Layer 6 of a small transformer language model trained on English Wikipedia (13 layers, counted from 0, width 96). Numbers have three digits each and are written without spaces.
Take only the direct path to the model's output, skipping the later layers: a vector added to the residual stream pushes a token's score in proportion to its dot product with that token's output vector.

Output vectors of the tokens that the questions are about. A number n stands for (n - 500) times 0.0067.
"ium": 475553493512440412492462570395581508455466544522606516545520531614531449493558512461387479633500406511457427465459438585512472529422500589459586478477543527486599401418478344447581551359514514441474504465523485488538511506528547548459479600392383589485572535544509483545519497516623459507
"ly": 598695434379417422435565592526541502396422479552402548461498487594455402453441506512425442525498510545462573583429633468493611537567509526504531522443511535565443381570458408392394478573531435457532544559516441580480415530504521596540462538551461586482484480447326404475539432415500512605
"b": 490515575573488482520414520516500488428468435436529491478431543514590518571528411561455494483498486562419494480513466432557588450493458509405546515566510517446451485565382475510556500558547482510446445448433580519444462385594510574507558424541496491513458541523470487470550522404537535511
"r": 493578537552440514508526453478488617506451546570555463518343546497534527510500467549471550430498511467503566431514490590462544441530519505406424555571594452408487519519456418512463461549446474481494449536490498462358497571449596577594531418518403498424370507544452529473450607449624471484
"ures": 518486532421509557517577585475557464527579580533434562522494545528514491505638558418421553643504476445495498668410459508570394538542450556443495479509592580486407426383506403481435396449537446599535598488419533597411598487492495545584486427386395530505583530447439494576536533435652378478
"tern": 422478437471480427511649571415493591508462541443442596512629509584443485518654505462510389617512516535475560440517444531599513560574422554477457498567535566462482432452590412580579494582538425412485564510393599473591619452645511478478521532485420527567451509528450489422442502524507424596
"ently": 442706392536510495589562534420533468417429524544340543509541511504453575483515543400541555525507396489524533579508599403637458630473457528488479565571623538497415539451444377456446577512396410562561502504374436428424526509485593575546457661349482478459540556385471519557448372497544510337
":": 481493598512484452500495521508534541531527525513474489519484505413520563547470490474453474542496455618509516475538516479507507455410559417480432548497502525482466466555447474471488465492455528438558540528600450516576581500420593535390586557541570417416462474464531369530493578475388452578
"out": 413481634550461569418500451538478522489533575582512332586591521515463398435529559425502449560501524534519486508508393446537492473526481547455475536483500535446452427492468476406461461614461550514468597500467565450471567466613576709578404524446594502533623487515475569358422508441592615451
"*": 325690377435569413600654553219559356517635761507416365703533405520373424486664688321504526767543316532419733625653510435831370974648427443444781591593660773579342378323545209365412603548395686686638719310222538609572645455615500480616370578218468746736608671493558555393446420450743228500
"ote": 370553377599565498445551562435562500511446568536522431516506537527459451427549496475589411598505474653495442585530517539485556528420408495417488579521469564564532502544552422492506466468255559551532538590521520500498565514530528469528446505384468609537579599484560593479491408537660537500
"Z": 322693379435560409591648549222554367521625758507421366706533402516367425490658695319504525759547318532424725616644514428823375938642424444448784590592663770575339379320544204367409597539404690679636721316229534618576644455614504471622367578220465734739607661500554546394454420440741236500
"order": 522502517539438385529458482397548520582514675517521515545612547615383465480598512474479616553504455533456441610563481497569531486406472448452495683518525570516439530506465370451539549576543529482521593471465471558506577425513497483519557477378572487537466567599503553531372457497420418487
"pe": 433538437469529373425408590474620507591528601468446392498510511525452525644502541500464520543502435502468552434492498436566545576559585495448503561650531491507468454420477368595673517504430551557491543566498582629423529439703547542618510494526464505613464514538424543488494466489513502358
"az": 497565532485516432544552417436482544487540483512520436548436499585458489501475580472587415518500520427443496608518512421572550460550439515427481470494569492525462483497433391569466489526471481464503453556515573577506573560452526503531511560467420530581588572519537531472478522469543508443
"com": 496570530460463434475482413556677489576405574416467522464583448608418603481654559456447521449506464403482512456502489433518489558552546481480514644416498534488461419508503414480508494613460542648484506500428528490453463506515468533424531480447460564577393504538420508490591586351500438411
"over": 539441594472563553489560543471514411495518513420399511498580530506476522488438525491490485608505502440514498568601536589510546510518436506480450606435505552511415622505423474440492470474400485554501526525433435387470541398630452533481446524435475516482511543547489508440502553505517421382
"h": 338691385436567410602655555231557364517632749510418368694533403520376422483664684338515525761543315527421727618654510433818373950640425444441775593586657775574350385331540208365414600550401682682638728318228534613570642459613504476617373580219469735721614667493560554396443421447738230496
"um": 436560594500523538428564513435479517497456524437516524538464537552516450605487518476555420504502526472475502583452423428520584481458477527489418481483490440394488541524477432503541430513492500465540532596505573478439632508492469548497451550510434438575633502544529415549467374552450487516
"op": 482483550511582423552478531552535445542484338424521553521471550505493458439432535494442426450499510391491458480494556610467503453473441546491412610505557531503542523513434473477537581531466487452507602521438624444500490489527503547471419470439428493515541569611499436482531531448533468473
"ir": 506445543414544474491449448414440495472446583532551513543406467491455435485530500552454469521499521475509386508412509575477528423612489530444475558490522424475364502594485487480506505490578473541564562439535489579454542539467428564524542526460450431539519566606524593528518495550606491508
"ents": 412591435482545437485545484458556482374433591645538529545644524467502505541581541432540486565507485451505403526469460500576441654529444478485487631569592509462472559564546430559478592525407429664542479539445586538515564463453611575511562613481426449552625531360474518528424413406497528340
"th": 471513551460473553539463693453494539407442491449486487389472597618506478471593493442541543495502485589606498497568532562455493548558514460384509439477502442494474537467533421408601418556509471429417522589382583544387486522548542432403496502535477531534532512553523468455511573508424486491
"ico": 463549506518539520588539523467628481550531480409447548512407387517420530454475489496472435466500502435440488611444548414530481586472558445331631487578652548534492441558564364439535490452428607437607513512415441392638468553432522541516448624482454598557528561520426570529461402487593453451
"eral": 572521560488548529496657477356430460516483625440530484569324559536430444489456492504593563583506498585552576600461487527532463541589497474537478460517563535569550468536498450515550590509458603631488561500485521611580635527616495662514438640414440571455559571550538508549431558426634547488
"hen": 413591413490434545472526555538578327563521529557465584545548525533515423393470565502533343568501498539549484469515531646539480509623481510500451550588470474457482454485439403493581362463435400408514658418406495506480511526540541496497475462422454500443544594390572521489507500570515403436
"est": 563468557458555531473466554555505529379495592532463525498519553642519471352575562467511444450498518451447531521437490571481557492441468503444442538577535536432511417516467423511500536537493512640523456449437473606572483468505478535601443594458597447457476497532404643455468400563442584481
"otal": 397580361505614509426474464457536482419542492518424489586508498455409410503435558419441508530511480404498500490550562570572406512526505487515475627450589582510494354475424362498577553582369572446632576339480450511517567507506506558587514605479522642551597517490437438545532512546649429473
"cept": 550469498509530530413559491516593502461533502472442515524586537645410447494545544400478558519507429513495545442554438563534562629528436444586498599500660568556424565498472327478632507528440430602502486470492533473522548501581459395520443519382459519555487527496472514426388507481509392482
"am": 456525558535529533423566492487496456453509465504535507478477585454492435571541511508496438410500557367526488554537446512473523468537537581503446460478508444405529516506448397535524506552476449517491539558476574475471426547434477455521509593478446527578519558542610516450521467524567534509

Each question shows what one neuron of this layer's MLP adds at an activation of 1. A number n stands for (n - 500) times 0.005.

n126: 570450555496504544473397514538566579772461527490450501344500544640309476491467584462382534355450441510582481246505358486553624506475414480469484507529533472439524494391471590501348460614544562456442677677475481601523388575381625589484394502484488614540484492454508455398379572387356521448
Which two tokens does it push up most, strongest first? "com", "out"

n124: 477572562461585688647633622645759427464456390643530477467447506502548481430496467427555375336586659482441576669479567408579378555540608655434503328461444415417483465547515562470517741348421347474424589386632724408494357667258573348573464570586557401422579506403709450549498475683491564486
Which of these tokens does it push up most? "am"

n137: 516454460474466560479403622573434509565408527452492208472550703536454561572336626449452483389468572464463450657395492477376517520701556582418512679292454359569503660693565673514604416383504403474575536455421502527515412408457421394363490473510459344627446519658496628698344477505588444397
Which of these tokens does it push up most? "ir"

n96: 542570410391587755466483596495400553717500550651479412627445489502365510659341561511561491423623415529569571521291379449430501560548513571372594530517481607402582477495498588487559590524405585489486542614570432632424556645594510444445659554463353596393551522608639586391434588441506463379
Pushed down most: "b"

n78: 525654567415466432365393545551501492694430698574588474517480574295646449497549521547584470480600450544453346655554355783490679224536454499547562462537481494539382397450428467421515479465458416693489665668403477384573499466521611524476478238476582578371419406387405550542590441436574429411
Which of these tokens does it push up most? "hen"

n92: 438322533645570439606533512493515463432307515577669450389311542513602486477467519538628428258496508528714420430560558505500388511527574388364512490524582588479461439533491312391609492481497456641474479546546394287398490719537609419387341571227517541262603515501411663399570522441466521415
Pushed down most: "tern"

n16: 634452493639574551586509417487504457492552497625471369522598682489383735604484615561474307617382620421523481475437438528620402346648497330354612372442477444494444545481415509258337692400562561412535578466518442473429395418309422562619427506512723430672413521543548545446585598446591538680
Which of these tokens does it push up most? "out"

n52: 538506623476559626616463347451469544424585476622542449555455514553568502411444633406539313316391555608520377692545501571525559427385629372444458364602567385585375528586362471505435504516578518434320388477453443560674535659415650502509487669419587544551636343524410502389479519537553443559
Pushed down most: "pe"

n10: 554518493452552268413492474461359574445322361503568503478548517321408492506533493617558367514639586477618648473456432531525648577313520402441483435337321388453552509365472643549505423527430416707460470553439522561353662603369510511485528615362490484489544450531625424702493587609435561539
Which of these tokens does it push up most? "um"

n91: 595399464410257630544453526555564410516395509431592496540580697606407606469517411520641623418531494406541492579375391533489472595574520410538380413513466381468451415470335483545276585561586479549455337434584320425583460584399451364604544428483486545611427457486545534475622370700500366644
Which two tokens does it push up most, strongest first? "est", "am"

n15: 470597498423318714697493540571552438517675546557383558437396492410369596484515592472517629586640534458358495483536628437503513439496454467523438588548567353448311562323474457517549376386515296514555535542326478502535450518516620463494495486458620343384460515494549223446632345705400558453
Which two tokens does it push up most, strongest first? "ently", "hen"

n24: 597470487420587476593531554540426582531508506614689412510665473591578600563611593392463509406407567440650469363656460455630323618583532549433549600608395437349468541620557568590678532618638497495349478594519605546320365628431579304464524527627340334492523441574466625556507354347656416531
Which of these tokens does it push up most? "ents"

n167: 447501483478522532538543528474480600354474554545531491418617243515596603537431564619386468505460458618483459575490692500518334383567383448431640462448549343551452646333503493681446517676555576521444502509486512546468416182499398575396504434493546366369387615486400554561443532359626351592
Which of these tokens does it push up most? "b"

n100: 583573584542566529565468530508419717298643581568567552458435734412587460464483356381531447480294377532346501531352499458574742542539403519505419600561483464458639361719492346451556541497524512374404354554497482694526600589380475505508387519409547567579522527421412544375373530544343445391
Which of these tokens does it push up most? "est"

n145: 366513598442542577629624522621459494471374418411598596418691647567341499485524319443486536633468472633497438627517466589522489523489393386457369420422356548550478435459580911555590501498447459475414512504399537451427543477437580640360424461500550558551499475575533404463329573565439594325
Which of these tokens does it push up most? "th"

n146: 338513422547413481630373426488567400403512477586440355513399294432391544482558305306640612537495536459603415540746486468455547487632446447561351607464492528469554601491485571491500443248377474512404531575608541506595414472464553335475580413478493538441589404573574513515664470712533545498
Pushed down most: "ly"

n34: 480575484507551576496686394416519440464507490492520253561668606562658373324509540455488396722545539334486508604632510439571474477519335331382358570418580568464482710546614545493525614493354555667380591622546458524536403588485568495484732510435499587486468620268531509609418396538590608372
Pushed down most: "b"

n175: 553478368564312404458452470533396505593425489443514538339374318526452445774543476564428494528588526393462523525579359579598630615456603432514656545372390446564416486497488405629488585445597458386493324384545432577529418450320535507645599350494444572449469508541432608538553511524590449649
Pushed down most: "out"

n26: 443439456501499629522410541554594570543198584574463466523545501680554625485620455367503636460612488345462491471442396357368524530514406560427476459502518491436369565657601466630522503420484411373396508693546492209583608634429563521474483471511563477648623434517352365525228366570484438549
Which of these tokens does it push up most? "um"

n47: 452593626303409326362597512407427488482474548608530630326526603578518505519506604616523499479555480357526631397613418574347313580613478462542404543520541595426483551470487563317497664540541567552436485489488536336371571387403581600363610403653553443542612513398268518678557349451547466483
Pushed down most: "ote"

n80: 350470463522502476426373592503471546634453582657417364553430504368419494659498518619341298428507483540562588605370445531602487425454480440483449465616563535558523555439570511606413505336422502577529604495611451370364342471377418399353414570628523312474597571597428299505571396408357482579
Which two tokens does it push up most, strongest first? ":", "um"

n128: 476702596319492575500433412410585453577407556702643624455767476494628554397541569664495489385483434524413425561448378529514444533542470562514329362537431657603435503382580380504354279465523407460616458707579586621692531455636399565603550584435455460517381553492558397391494554482441447411
Pushed down most: "otal"

n17: 468441596376540491477582474634465444403533470467679362504473620525571313552568626274500558557646706572438715489454486459477568464554474470404457522453565353543500433478540576389542350584464449384670482394462647508447526508627548533492574387608584440428541444522435511474551402509719651481
Which of these tokens does it push up most? "out"

n110: 355507430467490554509291624580555342522554535430494622556559607660482688436418533666595498497390486517373352511498444450407585462527377322562562464429439420450375371337534481533546576226209336378431652471485484645408526437412517477649546609401587398432526574531624569370509549597489527430
Which of these tokens does it push up most? "hen"

n35: 451538432495329586762488594392598733517440531491650395653455479624576540465516405614459619456624508617515508376510531446513492584493543572547642551405458500438515481538509493534467314368581375629628581495375625527513403320558497500595617569382611411350647383635476443426494594460639471306
Pushed down most: "am"

n85: 337442409427418605521415419515617439662513456699458535587650527473513433490483382526527513462492478396490460457418340545639516704601571386579419386360328567449504491401583624489477494374409405398295470561474546387351418586503537460558542402523498565492399429284567595557448493497564615475
Pushed down most: "eral"

n62: 543371547623503317474469404512408542536687630436471534579490335559616509440487421555592540577415481510488519490504498368590416429473468238534525501410404525319600489522483486483432415396540578431541459486391486398587576417361568521385679457448608529449549321450546429323460635544318449568
Which of these tokens does it push up most? ":"

n87: 496396342570533477393504598454552399484748413571478472673569430538533512476535535388381475463371570412494496413512578527617453435554587484499495483468662627546410524466555471409501331465445586355650482256556505498279588690688575480521529485545531499495557545430553489538624515524373576515
Pushed down most: "eral"

n115: 522608474446414502414543653636429333556481389520527528490411510350618719705547508627443568549431319628492500680497496581460488510411557487542480619508261380430534505422572389447562585473447494584468490473420551674385484612565420445395431475566411452625524565551591380359579475544521449549
Pushed down most: "out"

n6: 343441538595464553541681447545520559518491481528543488483595486415300471515530297535479456346482514486455412534561516414583444578431424526454446464469751447569555576481506546336514579391540493430494624732552488288270432609564605456539530570496614560639501628526496649409631451443683492462
Which of these tokens does it push up most? "ico"

n125: 751385600477518561458473619542410505441613434559435540414467295675405330359307429530560590368446492402493662552542557469504481473587542516542345606401503450496548462596545462767548465341378602639402495325692543458524404500388534349454565671434751505558486461547488653589325426671550465475
Which two tokens does it push up most, strongest first? "est", "cept"

n79: 318593512622501541504639559466262508474611515429419303612444389407519512574406470404367546395564523447462564568546460554384423320556445576581567358530514762503655381558405544324617479551527508445412419727457530525599289576457597450549599383416312589487444589613480448477602584415510421499
Pushed down most: "ents"

n98: 426450536701577699509418434498612538573609410444556548536574373585600529523515471527464542556340607457567276435541476610420433626501654583552454619510446420504566334609466444634656393667402423523600575456478434473628595441438658498624678410411529415537581416457366396582584593565514441463
Which of these tokens does it push up most? "otal"

n138: 534400616285496485401454494295553377494581508507593474515171532522410527452565360692577548564652425522612393538514507541578476536572493543417698324395356327542593636493547645427537512452473690520466572498449577548464495539605335570398349361445378471486557457491685374528482577619406546698
Pushed down most: "ently"

n174: 493383580559580391473543491466613606381519484362384529598611552445521523665629523468537375391338528439424423322471622529539516635471416509508371651402442540316493354626602637659544474463555470644595464418389483485622529622622693616506584527592413572460540545386517567507607471608406530371
Which of these tokens does it push up most? "ents"

n77: 384533354403499561572463552616544482673498426511373532457593420452639480716527490581536610551601493637656670588407429410436555556529645406533511619496635711428557574567500647527645389493512369610707475641528482409538498446324438518445617531485568543506552452497614497484585485550619689546
Which of these tokens does it push up most? ":"